Layer 6 of a small transformer language model trained on English Wikipedia (12 layers, counted from 0, width 128).
A neuron's activation on a vector x is GELU(weights . x + bias), where the dot is the dot product.
The model reads these tokens: " a" "pp" "o" "in" "t" "ed" " to" " the" " c" "oun" "c" "il"

The vector x that enters this layer's MLP at each token. A number n stands for (n - 128) times 0.03.
0 " a": 156, 148, 147, 167, 79, 123, 94, 110, 156, 116, 100, 183, 144, 127, 161, 88, 88, 107, 123, 181, 145, 120, 122, 144, 160, 123, 39, 116, 107, 72, 152, 120, 42, 136, 170, 106, 161, 112, 133, 132, 112, 195, 211, 132, 150, 145, 164, 120, 104, 60, 59, 133, 133, 117, 122, 170, 133, 129, 127, 78, 167, 126, 166, 123, 112, 147, 118, 144, 109, 127, 76, 92, 109, 204, 162, 114, 82, 152, 105, 96, 154, 169, 154, 176, 122, 151, 176, 68, 46, 89, 120, 150, 153, 102, 139, 178, 105, 118, 167, 112, 111, 143, 224, 143, 83, 121, 114, 125, 164, 74, 74, 88, 178, 68, 137, 100, 88, 127, 96, 171, 140, 152, 183, 149, 156, 173, 128, 137
1 "pp": 193, 174, 96, 177, 80, 127, 113, 119, 144, 88, 137, 191, 159, 91, 180, 63, 88, 106, 142, 159, 181, 196, 94, 76, 141, 104, 74, 96, 93, 116, 119, 82, 96, 73, 138, 120, 131, 140, 152, 102, 111, 227, 157, 157, 139, 129, 148, 144, 105, 80, 82, 142, 121, 154, 136, 188, 148, 98, 133, 87, 203, 135, 124, 99, 148, 90, 106, 151, 134, 156, 87, 135, 84, 200, 121, 121, 115, 109, 82, 148, 132, 160, 152, 187, 72, 142, 179, 92, 92, 124, 118, 165, 140, 149, 145, 140, 85, 117, 125, 98, 172, 130, 189, 165, 49, 127, 65, 101, 163, 100, 62, 150, 151, 96, 137, 114, 90, 144, 97, 201, 121, 128, 206, 118, 119, 150, 156, 100
2 "o": 197, 127, 97, 196, 94, 128, 102, 137, 123, 129, 157, 192, 190, 128, 210, 63, 59, 110, 126, 183, 97, 192, 141, 94, 111, 108, 101, 126, 129, 110, 119, 107, 79, 89, 148, 102, 182, 114, 126, 143, 138, 147, 191, 127, 202, 116, 159, 128, 114, 80, 92, 146, 125, 48, 90, 147, 116, 118, 155, 93, 196, 168, 141, 68, 147, 158, 144, 119, 144, 112, 104, 119, 103, 127, 178, 100, 131, 110, 106, 126, 95, 171, 125, 177, 95, 115, 161, 84, 85, 107, 135, 149, 151, 137, 126, 151, 92, 122, 119, 73, 85, 124, 176, 204, 66, 156, 48, 160, 164, 56, 117, 163, 164, 95, 150, 96, 137, 113, 117, 93, 164, 126, 213, 158, 124, 152, 101, 107
3 "in": 178, 112, 150, 176, 123, 123, 126, 129, 96, 81, 160, 146, 153, 107, 183, 73, 49, 57, 155, 247, 92, 212, 90, 96, 136, 96, 87, 95, 148, 122, 134, 86, 52, 92, 179, 116, 182, 100, 126, 158, 133, 130, 180, 142, 171, 150, 164, 136, 117, 82, 80, 148, 131, 117, 86, 140, 98, 127, 130, 123, 169, 145, 122, 92, 121, 141, 173, 110, 130, 78, 132, 164, 126, 189, 161, 80, 117, 99, 112, 163, 146, 134, 131, 183, 83, 128, 156, 25, 63, 108, 157, 149, 138, 134, 158, 159, 112, 107, 102, 97, 147, 124, 155, 140, 92, 139, 72, 169, 152, 42, 157, 137, 161, 111, 119, 128, 123, 155, 91, 133, 100, 143, 203, 168, 121, 173, 121, 143
4 "t": 171, 132, 86, 175, 89, 119, 152, 130, 84, 112, 185, 168, 181, 97, 173, 94, 80, 114, 136, 202, 117, 187, 129, 97, 161, 39, 61, 129, 141, 82, 137, 95, 52, 123, 181, 106, 204, 92, 123, 130, 117, 162, 188, 149, 167, 139, 166, 132, 138, 91, 85, 145, 128, 104, 113, 168, 117, 147, 141, 138, 200, 129, 114, 89, 118, 118, 175, 97, 102, 151, 109, 146, 126, 148, 184, 63, 134, 113, 108, 167, 144, 142, 117, 183, 82, 184, 153, 19, 91, 117, 116, 147, 100, 146, 126, 176, 109, 140, 127, 87, 157, 139, 146, 137, 54, 135, 54, 119, 165, 45, 139, 184, 163, 87, 110, 121, 109, 120, 95, 163, 134, 112, 178, 135, 125, 146, 156, 106
5 "ed": 144, 163, 104, 158, 70, 122, 122, 94, 136, 110, 154, 188, 155, 77, 179, 92, 80, 103, 128, 196, 104, 128, 131, 86, 145, 95, 61, 110, 92, 77, 112, 93, 80, 119, 183, 116, 163, 130, 78, 163, 146, 186, 168, 131, 155, 149, 149, 115, 161, 87, 67, 128, 117, 109, 114, 208, 110, 96, 156, 119, 188, 160, 121, 133, 143, 109, 164, 101, 93, 167, 108, 134, 105, 193, 210, 89, 118, 102, 117, 144, 133, 138, 144, 189, 114, 122, 150, 30, 78, 156, 124, 189, 151, 155, 183, 201, 72, 151, 138, 88, 117, 161, 169, 149, 93, 116, 74, 137, 170, 58, 126, 156, 169, 84, 109, 99, 107, 124, 53, 163, 124, 133, 173, 149, 147, 144, 106, 103
6 " to": 159, 153, 85, 183, 78, 127, 83, 107, 140, 105, 149, 211, 148, 84, 147, 86, 98, 124, 132, 154, 139, 166, 127, 122, 183, 75, 57, 112, 88, 50, 95, 98, 64, 108, 181, 129, 183, 137, 120, 189, 98, 171, 187, 134, 164, 128, 147, 129, 106, 95, 79, 144, 123, 130, 150, 195, 128, 110, 173, 91, 175, 145, 140, 107, 100, 152, 140, 127, 139, 168, 56, 94, 117, 181, 155, 85, 75, 116, 79, 130, 135, 134, 126, 184, 111, 128, 168, 83, 65, 116, 112, 173, 131, 116, 157, 167, 97, 122, 174, 89, 131, 166, 164, 180, 105, 120, 55, 114, 145, 81, 105, 169, 191, 115, 135, 114, 97, 160, 81, 158, 146, 144, 169, 162, 159, 169, 69, 113
7 " the": 170, 154, 114, 167, 91, 122, 72, 92, 143, 119, 127, 193, 149, 80, 173, 90, 100, 80, 121, 182, 127, 154, 92, 104, 156, 122, 51, 139, 72, 73, 144, 120, 50, 97, 185, 124, 152, 137, 104, 132, 85, 196, 181, 161, 159, 147, 159, 127, 120, 76, 94, 158, 152, 140, 141, 177, 104, 145, 163, 65, 172, 129, 132, 94, 121, 122, 147, 131, 148, 127, 78, 119, 108, 189, 140, 125, 74, 167, 98, 104, 133, 148, 128, 200, 113, 149, 147, 68, 31, 107, 125, 179, 152, 123, 154, 172, 86, 132, 168, 99, 129, 133, 196, 170, 106, 121, 98, 128, 169, 59, 105, 123, 138, 73, 127, 123, 108, 100, 72, 186, 138, 168, 163, 153, 146, 185, 115, 138
8 " c": 182, 173, 114, 139, 76, 124, 86, 76, 145, 134, 105, 202, 151, 103, 148, 89, 58, 80, 126, 138, 180, 167, 82, 125, 172, 122, 74, 124, 88, 73, 120, 96, 103, 95, 140, 99, 165, 98, 113, 137, 77, 193, 167, 159, 169, 123, 175, 170, 79, 76, 99, 147, 131, 148, 142, 188, 147, 64, 143, 98, 164, 104, 127, 118, 130, 130, 106, 156, 152, 160, 93, 101, 77, 158, 128, 70, 103, 180, 73, 129, 135, 161, 136, 177, 114, 154, 176, 47, 66, 87, 107, 174, 141, 132, 131, 167, 89, 129, 161, 102, 116, 157, 202, 180, 103, 141, 106, 126, 146, 82, 110, 132, 146, 120, 109, 108, 101, 138, 76, 182, 118, 151, 200, 161, 161, 210, 147, 132
9 "oun": 208, 165, 133, 127, 80, 132, 103, 97, 144, 104, 90, 215, 154, 146, 121, 58, 63, 62, 169, 166, 104, 214, 111, 98, 125, 116, 76, 118, 109, 82, 125, 96, 69, 110, 132, 137, 134, 152, 135, 112, 65, 194, 141, 140, 166, 129, 160, 141, 113, 82, 80, 149, 112, 156, 100, 133, 175, 118, 115, 88, 193, 159, 124, 84, 140, 152, 153, 148, 140, 172, 121, 111, 98, 152, 149, 68, 122, 139, 74, 157, 73, 176, 152, 168, 115, 132, 156, 79, 46, 135, 131, 168, 151, 109, 169, 177, 83, 109, 111, 96, 120, 154, 218, 164, 146, 142, 114, 75, 142, 74, 80, 111, 144, 120, 136, 118, 154, 112, 132, 116, 88, 142, 204, 166, 120, 194, 122, 149
10 "c": 172, 135, 109, 148, 100, 127, 129, 101, 134, 100, 143, 177, 172, 129, 144, 107, 98, 86, 177, 188, 150, 145, 77, 117, 171, 72, 100, 130, 92, 101, 129, 54, 23, 112, 132, 104, 156, 147, 143, 127, 79, 230, 155, 137, 201, 160, 151, 177, 135, 82, 65, 121, 130, 131, 92, 141, 141, 102, 200, 161, 176, 84, 121, 95, 159, 117, 111, 148, 115, 137, 115, 130, 84, 113, 143, 78, 115, 155, 61, 173, 158, 172, 123, 156, 107, 155, 170, 67, 44, 123, 132, 143, 159, 109, 139, 190, 110, 101, 101, 98, 151, 149, 186, 177, 132, 133, 69, 108, 90, 79, 152, 147, 146, 145, 155, 115, 122, 100, 65, 144, 68, 134, 200, 173, 117, 158, 140, 129
11 "il": 171, 130, 86, 137, 70, 145, 120, 100, 176, 123, 130, 160, 167, 96, 165, 86, 81, 89, 183, 216, 154, 195, 94, 87, 189, 91, 65, 115, 65, 83, 116, 98, 52, 116, 117, 123, 155, 118, 152, 153, 84, 197, 183, 151, 189, 103, 107, 158, 115, 84, 67, 114, 102, 135, 109, 182, 138, 78, 149, 125, 186, 85, 122, 59, 169, 106, 126, 133, 121, 159, 94, 123, 99, 126, 194, 101, 118, 152, 108, 146, 139, 153, 165, 184, 122, 116, 140, 71, 58, 136, 152, 157, 171, 108, 166, 219, 121, 133, 100, 113, 139, 168, 190, 131, 123, 137, 71, 79, 120, 109, 131, 151, 109, 121, 132, 127, 141, 130, 89, 110, 117, 127, 183, 174, 114, 181, 80, 139

Each question shows the input weights of one neuron of the MLP. A number n stands for (n - 128) times 0.0081.

n377 (bias -0.005): 107, 136, 137, 106, 126, 144, 142, 153, 110, 86, 157, 139, 112, 126, 117, 98, 100, 96, 121, 103, 114, 134, 114, 134, 106, 144, 77, 145, 154, 127, 127, 147, 115, 110, 124, 127, 119, 104, 136, 158, 159, 145, 92, 149, 97, 127, 109, 163, 90, 124, 108, 122, 158, 147, 128, 119, 133, 138, 109, 131, 129, 127, 137, 124, 76, 134, 147, 143, 133, 92, 141, 144, 105, 124, 113, 135, 132, 125, 130, 121, 180, 107, 148, 133, 121, 144, 122, 138, 101, 152, 130, 109, 178, 103, 167, 136, 144, 146, 143, 145, 147, 140, 127, 129, 115, 146, 136, 122, 96, 141, 129, 127, 121, 157, 109, 124, 139, 152, 91, 116, 109, 166, 99, 148, 124, 129, 174, 159
On which token does it fire most, and how strongly? 3 "in", at about 2.2

n299 (bias -0.028): 147, 168, 142, 95, 102, 165, 109, 102, 123, 132, 126, 118, 138, 166, 149, 142, 176, 162, 113, 137, 108, 159, 134, 173, 129, 157, 175, 69, 109, 154, 110, 107, 130, 134, 116, 120, 121, 125, 135, 114, 170, 123, 119, 139, 119, 118, 154, 120, 102, 123, 108, 125, 134, 80, 190, 156, 149, 129, 76, 115, 117, 164, 115, 106, 107, 108, 126, 117, 142, 142, 133, 148, 139, 150, 107, 138, 80, 107, 117, 78, 123, 104, 161, 119, 120, 169, 115, 117, 117, 131, 109, 106, 113, 136, 89, 141, 129, 116, 145, 125, 113, 126, 116, 141, 99, 129, 140, 142, 132, 109, 137, 139, 150, 154, 163, 168, 160, 115, 132, 133, 111, 110, 129, 137, 134, 126, 127, 107
It fires most on token 1 "pp"

n219 (bias -0.027): 93, 108, 160, 119, 133, 156, 166, 96, 172, 148, 123, 132, 134, 113, 133, 132, 163, 176, 114, 127, 130, 143, 129, 160, 120, 129, 142, 105, 120, 142, 124, 126, 121, 164, 122, 158, 78, 146, 137, 114, 151, 134, 108, 117, 135, 123, 131, 102, 166, 125, 115, 101, 164, 147, 139, 141, 102, 109, 86, 118, 149, 142, 172, 174, 135, 131, 162, 91, 140, 150, 161, 117, 79, 148, 146, 113, 129, 92, 127, 130, 143, 179, 107, 72, 122, 170, 158, 112, 106, 151, 114, 126, 103, 110, 144, 124, 117, 132, 149, 109, 117, 115, 116, 112, 107, 96, 93, 115, 143, 107, 135, 121, 99, 126, 97, 140, 148, 111, 141, 147, 79, 137, 137, 108, 109, 80, 142, 104
On which token does it fire most, and how strongly? 5 "ed", at about 1.2

n138 (bias -0.021): 117, 96, 129, 119, 96, 123, 112, 130, 139, 135, 109, 113, 123, 126, 150, 143, 130, 115, 143, 142, 170, 108, 115, 131, 132, 148, 122, 173, 151, 168, 150, 95, 144, 125, 150, 141, 112, 113, 127, 87, 121, 117, 142, 117, 141, 133, 90, 124, 154, 139, 121, 150, 112, 121, 175, 164, 116, 151, 139, 106, 135, 159, 171, 112, 117, 150, 130, 121, 151, 112, 126, 142, 128, 126, 136, 137, 95, 123, 103, 146, 135, 129, 135, 160, 120, 115, 104, 122, 146, 111, 107, 94, 104, 140, 135, 116, 103, 112, 139, 117, 129, 152, 83, 117, 142, 144, 166, 142, 100, 112, 119, 84, 141, 122, 109, 139, 136, 129, 124, 136, 140, 103, 165, 103, 108, 138, 133, 114
It fires most on token 7 " the"

n162 (bias -0.025): 119, 102, 104, 116, 127, 139, 104, 125, 123, 142, 126, 95, 117, 133, 140, 127, 155, 138, 106, 118, 113, 76, 118, 134, 136, 117, 120, 109, 139, 125, 99, 111, 141, 119, 129, 119, 124, 119, 127, 161, 145, 133, 134, 125, 117, 127, 139, 122, 96, 125, 119, 160, 111, 124, 131, 130, 126, 135, 181, 134, 129, 119, 118, 141, 94, 158, 133, 134, 87, 135, 104, 112, 128, 112, 120, 157, 161, 163, 127, 144, 152, 140, 153, 136, 146, 120, 150, 113, 136, 130, 136, 110, 129, 158, 107, 118, 178, 140, 99, 133, 154, 152, 145, 164, 133, 120, 117, 94, 99, 170, 133, 103, 133, 83, 123, 94, 150, 187, 104, 134, 113, 133, 124, 130, 132, 148, 149, 108
Its three highest activations, in order, are on tokens 6 " to", 10 "c", 0 " a"

n224 (bias -0.038): 156, 161, 123, 147, 147, 112, 126, 134, 114, 127, 145, 149, 119, 152, 86, 164, 132, 149, 124, 113, 124, 129, 144, 138, 121, 103, 132, 131, 152, 109, 110, 112, 142, 159, 144, 142, 86, 165, 141, 117, 121, 121, 107, 93, 133, 144, 114, 108, 125, 147, 147, 163, 134, 160, 143, 99, 130, 145, 121, 121, 127, 100, 111, 144, 112, 112, 123, 105, 161, 127, 140, 127, 66, 104, 126, 133, 118, 66, 129, 89, 163, 146, 120, 110, 133, 129, 137, 106, 95, 138, 145, 101, 115, 116, 94, 174, 101, 131, 145, 157, 137, 121, 177, 150, 127, 142, 98, 112, 126, 178, 111, 119, 174, 98, 138, 129, 129, 150, 139, 158, 119, 125, 162, 120, 115, 119, 143, 80
On which token does it fire most, and how strongly? 1 "pp", at about 1.4

n480 (bias -0.034): 133, 186, 127, 116, 149, 156, 123, 118, 86, 117, 87, 108, 137, 111, 99, 139, 116, 151, 128, 94, 101, 124, 178, 178, 139, 93, 136, 145, 148, 148, 138, 117, 114, 138, 122, 146, 104, 153, 149, 161, 99, 154, 124, 71, 140, 127, 114, 127, 139, 182, 127, 129, 158, 95, 95, 73, 130, 139, 140, 152, 101, 104, 114, 149, 134, 181, 101, 144, 105, 105, 95, 145, 126, 79, 145, 128, 134, 108, 142, 143, 108, 158, 173, 155, 129, 121, 140, 104, 95, 134, 91, 123, 150, 112, 115, 114, 129, 130, 101, 124, 142, 104, 162, 70, 88, 126, 153, 128, 134, 157, 129, 86, 155, 143, 186, 145, 135, 142, 118, 126, 93, 178, 109, 166, 132, 123, 120, 125
On which token does it fire most, and how strongly? 10 "c", at about 0.8

n341 (bias -0.034): 136, 100, 162, 143, 104, 139, 141, 186, 164, 124, 124, 97, 125, 190, 139, 112, 145, 126, 152, 135, 120, 106, 136, 157, 151, 185, 125, 91, 166, 115, 162, 147, 49, 130, 175, 109, 132, 139, 158, 80, 154, 115, 193, 106, 126, 118, 137, 114, 153, 54, 107, 118, 105, 114, 97, 121, 92, 106, 82, 139, 115, 92, 136, 136, 126, 131, 112, 159, 89, 116, 145, 119, 184, 132, 126, 153, 84, 162, 164, 91, 131, 197, 121, 115, 157, 117, 145, 143, 101, 113, 101, 132, 156, 87, 125, 109, 139, 94, 177, 167, 103, 172, 166, 110, 123, 112, 148, 101, 150, 160, 97, 62, 134, 123, 113, 126, 113, 147, 166, 110, 108, 146, 98, 115, 146, 96, 125, 99
It fires most on token 0 " a"

n379 (bias 0.002): 145, 130, 129, 131, 159, 115, 147, 146, 161, 124, 152, 135, 138, 165, 154, 150, 127, 124, 152, 109, 142, 133, 166, 162, 153, 166, 117, 132, 159, 105, 158, 146, 159, 145, 100, 92, 162, 121, 171, 114, 133, 155, 109, 101, 120, 98, 109, 113, 121, 73, 83, 119, 135, 146, 140, 150, 65, 122, 127, 146, 133, 118, 106, 124, 114, 102, 105, 126, 120, 74, 134, 113, 90, 124, 144, 148, 193, 124, 159, 83, 122, 140, 109, 125, 116, 98, 102, 111, 144, 151, 84, 82, 94, 154, 132, 85, 129, 136, 136, 139, 94, 144, 137, 124, 167, 147, 131, 167, 156, 143, 107, 77, 123, 140, 135, 92, 126, 123, 88, 154, 111, 101, 128, 111, 191, 149, 87, 171
It fires most on token 0 " a"

n485 (bias -0.007): 124, 142, 152, 131, 172, 167, 137, 151, 132, 148, 97, 142, 104, 137, 103, 103, 136, 103, 161, 107, 106, 106, 109, 128, 127, 145, 121, 135, 119, 124, 110, 94, 168, 129, 120, 95, 157, 119, 95, 153, 111, 97, 136, 126, 142, 122, 117, 153, 96, 142, 163, 120, 128, 124, 87, 153, 136, 140, 131, 133, 110, 126, 129, 153, 75, 130, 148, 138, 155, 145, 124, 150, 136, 129, 104, 114, 139, 117, 119, 94, 121, 144, 117, 138, 131, 85, 154, 101, 121, 109, 144, 125, 144, 138, 124, 85, 135, 134, 126, 132, 137, 148, 181, 101, 89, 162, 88, 144, 124, 127, 110, 130, 138, 122, 107, 129, 138, 198, 119, 111, 119, 143, 101, 134, 140, 114, 144, 106
On which token does it fire most, and how strongly? 8 " c", at about 1.6

n505 (bias -0.017): 124, 128, 104, 136, 128, 121, 177, 148, 129, 123, 147, 121, 93, 103, 125, 112, 122, 99, 143, 118, 134, 131, 127, 166, 111, 133, 141, 131, 117, 188, 120, 156, 100, 180, 113, 101, 146, 117, 96, 120, 155, 123, 154, 111, 130, 122, 102, 91, 140, 135, 130, 141, 135, 96, 120, 126, 163, 114, 118, 115, 130, 125, 146, 142, 186, 161, 109, 107, 155, 101, 107, 116, 105, 137, 139, 102, 106, 165, 129, 149, 190, 149, 113, 136, 158, 112, 111, 92, 159, 116, 126, 102, 125, 126, 126, 132, 111, 133, 159, 143, 77, 93, 116, 129, 127, 133, 140, 113, 136, 145, 125, 103, 138, 135, 100, 117, 115, 142, 129, 135, 160, 134, 144, 116, 88, 91, 159, 127
It fires most on token 0 " a"

n230 (bias -0.042): 92, 130, 130, 164, 168, 130, 47, 117, 96, 144, 101, 106, 121, 167, 125, 186, 154, 116, 194, 139, 134, 157, 112, 158, 102, 138, 137, 161, 126, 164, 129, 129, 91, 141, 144, 130, 128, 116, 95, 105, 71, 137, 126, 106, 152, 101, 141, 143, 92, 108, 138, 127, 133, 121, 88, 144, 105, 120, 132, 141, 151, 109, 115, 144, 130, 104, 158, 141, 113, 138, 83, 134, 141, 97, 136, 92, 157, 120, 108, 105, 160, 142, 104, 195, 163, 151, 109, 97, 132, 108, 110, 147, 108, 149, 114, 95, 142, 158, 127, 108, 111, 104, 136, 157, 141, 177, 163, 126, 118, 155, 115, 123, 116, 133, 128, 123, 111, 169, 112, 83, 117, 140, 127, 95, 97, 126, 147, 161
On which token does it fire most, and how strongly? 10 "c", at about 2.1

n250 (bias -0.018): 128, 111, 146, 111, 122, 166, 161, 121, 162, 146, 97, 120, 73, 141, 83, 149, 175, 141, 127, 96, 144, 96, 124, 130, 175, 135, 112, 139, 120, 136, 116, 141, 88, 122, 130, 100, 151, 165, 101, 114, 155, 120, 163, 160, 95, 117, 106, 148, 129, 153, 96, 87, 88, 89, 138, 94, 122, 146, 116, 134, 131, 143, 117, 117, 134, 100, 153, 135, 99, 124, 102, 117, 144, 149, 125, 99, 179, 109, 100, 146, 136, 105, 142, 122, 103, 104, 129, 148, 116, 155, 147, 120, 149, 123, 124, 123, 124, 138, 156, 117, 130, 106, 172, 118, 127, 158, 98, 122, 82, 124, 148, 121, 161, 162, 129, 201, 171, 132, 172, 171, 114, 122, 147, 93, 124, 170, 146, 132
It fires most on token 10 "c"

n466 (bias -0.034): 141, 103, 103, 130, 106, 109, 79, 115, 112, 122, 118, 111, 153, 153, 116, 108, 95, 179, 129, 107, 121, 100, 131, 171, 145, 122, 139, 149, 173, 99, 117, 171, 144, 128, 162, 102, 137, 99, 168, 105, 106, 144, 144, 130, 130, 153, 119, 145, 96, 106, 136, 116, 203, 94, 134, 106, 137, 154, 52, 149, 154, 126, 119, 124, 107, 82, 118, 121, 79, 172, 146, 130, 165, 167, 115, 154, 137, 88, 152, 149, 169, 137, 145, 131, 187, 153, 87, 124, 153, 145, 157, 102, 140, 171, 146, 143, 122, 106, 126, 123, 158, 96, 108, 140, 115, 146, 129, 122, 71, 122, 122, 154, 122, 153, 133, 129, 107, 166, 59, 126, 151, 88, 137, 120, 121, 139, 115, 108
On which token does it fire most, and how strongly? 4 "t", at about 1.9

n423 (bias -0.024): 137, 113, 143, 115, 181, 102, 123, 153, 101, 135, 109, 104, 126, 122, 87, 120, 144, 101, 141, 117, 150, 128, 129, 156, 115, 137, 142, 120, 121, 140, 141, 148, 154, 122, 129, 137, 167, 126, 165, 192, 111, 151, 155, 123, 163, 83, 131, 127, 109, 119, 131, 114, 105, 120, 141, 140, 118, 122, 119, 132, 110, 127, 104, 138, 102, 134, 165, 141, 137, 113, 119, 87, 170, 123, 131, 110, 110, 152, 116, 112, 139, 74, 134, 161, 127, 164, 112, 121, 124, 157, 112, 126, 92, 144, 92, 134, 125, 98, 153, 155, 110, 140, 155, 115, 91, 141, 101, 117, 119, 123, 152, 142, 131, 144, 137, 115, 115, 140, 131, 167, 120, 83, 138, 137, 128, 117, 141, 98
On which token does it fire most, and how strongly? 6 " to", at about 1.4

n439 (bias -0.036): 111, 124, 108, 108, 149, 138, 111, 102, 138, 152, 77, 123, 81, 149, 145, 105, 163, 126, 154, 147, 129, 120, 133, 118, 75, 150, 123, 150, 114, 111, 86, 107, 155, 147, 99, 120, 133, 125, 100, 114, 158, 141, 118, 118, 96, 149, 135, 104, 102, 114, 140, 129, 117, 127, 135, 125, 132, 132, 98, 113, 91, 139, 104, 155, 105, 166, 131, 146, 146, 150, 141, 128, 131, 84, 114, 98, 138, 164, 135, 149, 123, 122, 102, 107, 163, 112, 152, 125, 116, 127, 113, 123, 116, 145, 164, 127, 133, 159, 161, 147, 123, 148, 186, 124, 108, 106, 120, 131, 158, 136, 165, 102, 175, 175, 140, 131, 94, 139, 80, 121, 114, 138, 148, 104, 124, 173, 154, 112
It fires most on token 8 " c"

n187 (bias -0.007): 144, 116, 123, 103, 124, 121, 176, 165, 86, 133, 122, 156, 121, 121, 127, 114, 125, 141, 136, 125, 100, 117, 150, 120, 137, 133, 126, 114, 111, 85, 167, 136, 114, 129, 81, 133, 124, 105, 144, 151, 111, 109, 116, 116, 94, 95, 144, 123, 90, 131, 136, 137, 113, 144, 131, 138, 129, 132, 88, 114, 123, 111, 94, 127, 142, 104, 81, 139, 131, 112, 127, 151, 140, 121, 144, 149, 139, 138, 109, 124, 156, 96, 174, 120, 133, 132, 139, 153, 111, 162, 126, 119, 166, 124, 125, 86, 107, 178, 100, 133, 116, 112, 136, 150, 125, 125, 157, 101, 129, 135, 86, 84, 160, 148, 143, 114, 178, 185, 135, 133, 112, 175, 134, 123, 117, 109, 146, 161
It fires most on token 9 "oun"

n361 (bias -0.059): 103, 142, 134, 140, 113, 87, 144, 104, 162, 120, 129, 139, 102, 146, 152, 99, 112, 132, 155, 164, 105, 111, 70, 114, 101, 210, 105, 109, 83, 133, 163, 173, 65, 100, 131, 106, 105, 129, 124, 113, 133, 111, 152, 122, 101, 118, 136, 150, 96, 124, 166, 137, 140, 124, 151, 144, 132, 144, 147, 141, 141, 88, 144, 125, 143, 135, 127, 121, 152, 124, 132, 104, 161, 102, 106, 135, 74, 141, 143, 151, 156, 127, 130, 115, 135, 168, 116, 158, 113, 125, 87, 113, 70, 101, 105, 126, 145, 130, 127, 191, 83, 124, 105, 90, 112, 124, 122, 120, 146, 160, 144, 129, 115, 140, 116, 161, 165, 120, 135, 150, 152, 129, 131, 144, 131, 105, 117, 148
It fires most on token 7 " the"

n286 (bias -0.022): 147, 139, 137, 153, 126, 124, 121, 159, 145, 166, 91, 126, 134, 128, 140, 99, 123, 154, 122, 140, 117, 107, 173, 114, 107, 153, 115, 115, 139, 139, 131, 125, 147, 151, 159, 158, 154, 116, 155, 84, 164, 124, 135, 155, 120, 153, 87, 111, 125, 130, 145, 113, 109, 117, 156, 115, 106, 145, 119, 91, 125, 111, 173, 120, 105, 138, 127, 136, 129, 85, 114, 124, 169, 151, 109, 113, 168, 119, 160, 109, 144, 148, 168, 126, 135, 126, 138, 129, 125, 87, 77, 142, 127, 105, 133, 115, 124, 111, 132, 129, 85, 134, 160, 136, 99, 138, 137, 129, 115, 131, 105, 111, 135, 108, 146, 126, 116, 111, 133, 130, 156, 148, 66, 143, 110, 104, 131, 116
It fires most on token 0 " a"

n320 (bias -0.011): 160, 107, 124, 129, 121, 125, 133, 90, 143, 120, 132, 143, 95, 116, 115, 129, 128, 141, 134, 131, 156, 111, 124, 148, 149, 150, 143, 107, 101, 135, 167, 128, 154, 135, 136, 135, 103, 102, 163, 112, 94, 137, 115, 157, 110, 150, 148, 134, 95, 114, 217, 107, 124, 102, 161, 108, 116, 170, 103, 173, 144, 100, 103, 119, 157, 131, 160, 137, 104, 154, 116, 131, 152, 97, 116, 166, 68, 149, 98, 141, 170, 139, 82, 121, 156, 145, 108, 140, 110, 127, 142, 132, 129, 143, 158, 106, 141, 94, 148, 153, 119, 131, 143, 129, 113, 122, 96, 135, 117, 88, 112, 87, 139, 144, 84, 122, 114, 140, 112, 127, 110, 152, 112, 115, 135, 119, 155, 114
Its three highest activations, in order, are on tokens 8 " c", 7 " the", 10 "c"

n277 (bias -0.031): 122, 157, 159, 134, 123, 121, 119, 136, 159, 116, 125, 103, 127, 154, 103, 89, 132, 120, 141, 115, 161, 120, 140, 145, 130, 120, 123, 131, 105, 123, 139, 130, 138, 130, 97, 112, 147, 126, 123, 100, 126, 139, 124, 151, 99, 140, 124, 111, 109, 135, 127, 144, 132, 120, 123, 93, 125, 115, 115, 127, 85, 152, 144, 140, 127, 121, 114, 141, 181, 150, 108, 140, 168, 102, 92, 127, 107, 143, 138, 126, 142, 117, 138, 97, 111, 143, 111, 149, 116, 102, 165, 148, 180, 135, 127, 139, 100, 126, 134, 163, 116, 118, 155, 139, 100, 126, 126, 121, 135, 115, 133, 96, 132, 114, 131, 137, 93, 148, 123, 166, 162, 141, 125, 139, 104, 131, 96, 133
On which token does it fire most, and how strongly? 0 " a", at about 2.1

n214 (bias -0.024): 142, 122, 140, 118, 155, 131, 171, 113, 56, 111, 125, 131, 124, 61, 131, 144, 95, 128, 170, 108, 109, 191, 159, 141, 93, 101, 126, 110, 135, 110, 145, 159, 141, 115, 160, 166, 107, 110, 124, 102, 142, 91, 122, 83, 93, 86, 157, 61, 115, 108, 111, 140, 152, 103, 87, 132, 142, 134, 117, 179, 70, 126, 99, 122, 126, 116, 147, 160, 162, 108, 130, 150, 149, 104, 110, 112, 95, 110, 175, 153, 160, 111, 153, 99, 121, 168, 134, 137, 113, 89, 180, 136, 155, 130, 133, 135, 134, 158, 162, 145, 152, 108, 98, 139, 133, 140, 101, 143, 127, 110, 113, 122, 162, 71, 142, 108, 159, 115, 116, 152, 163, 99, 96, 101, 172, 121, 184, 186
On which token does it fire most, and how strongly? 3 "in", at about 2.4

n360 (bias -0.028): 126, 115, 147, 121, 138, 131, 133, 150, 87, 121, 130, 110, 139, 121, 129, 169, 140, 99, 139, 142, 136, 85, 144, 116, 149, 131, 145, 171, 168, 127, 109, 110, 131, 117, 136, 144, 147, 94, 96, 115, 162, 136, 143, 159, 126, 111, 138, 113, 168, 106, 114, 123, 122, 88, 144, 141, 127, 161, 136, 117, 88, 98, 157, 120, 106, 135, 147, 118, 131, 126, 127, 146, 164, 156, 148, 96, 158, 119, 122, 122, 149, 128, 120, 135, 142, 159, 90, 139, 113, 158, 134, 138, 129, 75, 113, 161, 147, 111, 102, 88, 112, 132, 115, 130, 135, 122, 141, 103, 129, 133, 133, 159, 107, 121, 135, 101, 84, 129, 105, 120, 148, 119, 127, 131, 143, 135, 126, 108
Its three highest activations, in order, are on tokens 4 "t", 5 "ed", 3 "in"

n287 (bias -0.037): 129, 112, 117, 141, 136, 129, 139, 93, 120, 123, 117, 118, 145, 132, 139, 118, 158, 118, 118, 163, 151, 129, 136, 97, 145, 171, 130, 114, 114, 99, 109, 141, 102, 164, 81, 123, 97, 127, 144, 142, 128, 120, 153, 149, 132, 109, 113, 122, 119, 147, 109, 150, 149, 105, 143, 148, 110, 156, 127, 120, 137, 143, 134, 127, 178, 147, 139, 107, 126, 124, 103, 109, 177, 130, 127, 123, 51, 62, 116, 118, 138, 133, 125, 120, 107, 75, 125, 152, 130, 143, 114, 133, 133, 92, 163, 88, 148, 122, 135, 150, 127, 139, 125, 152, 134, 173, 147, 129, 117, 153, 156, 86, 143, 129, 135, 127, 150, 112, 163, 108, 124, 170, 118, 120, 90, 135, 109, 102
Its three highest activations, in order, are on tokens 11 "il", 6 " to", 2 "o"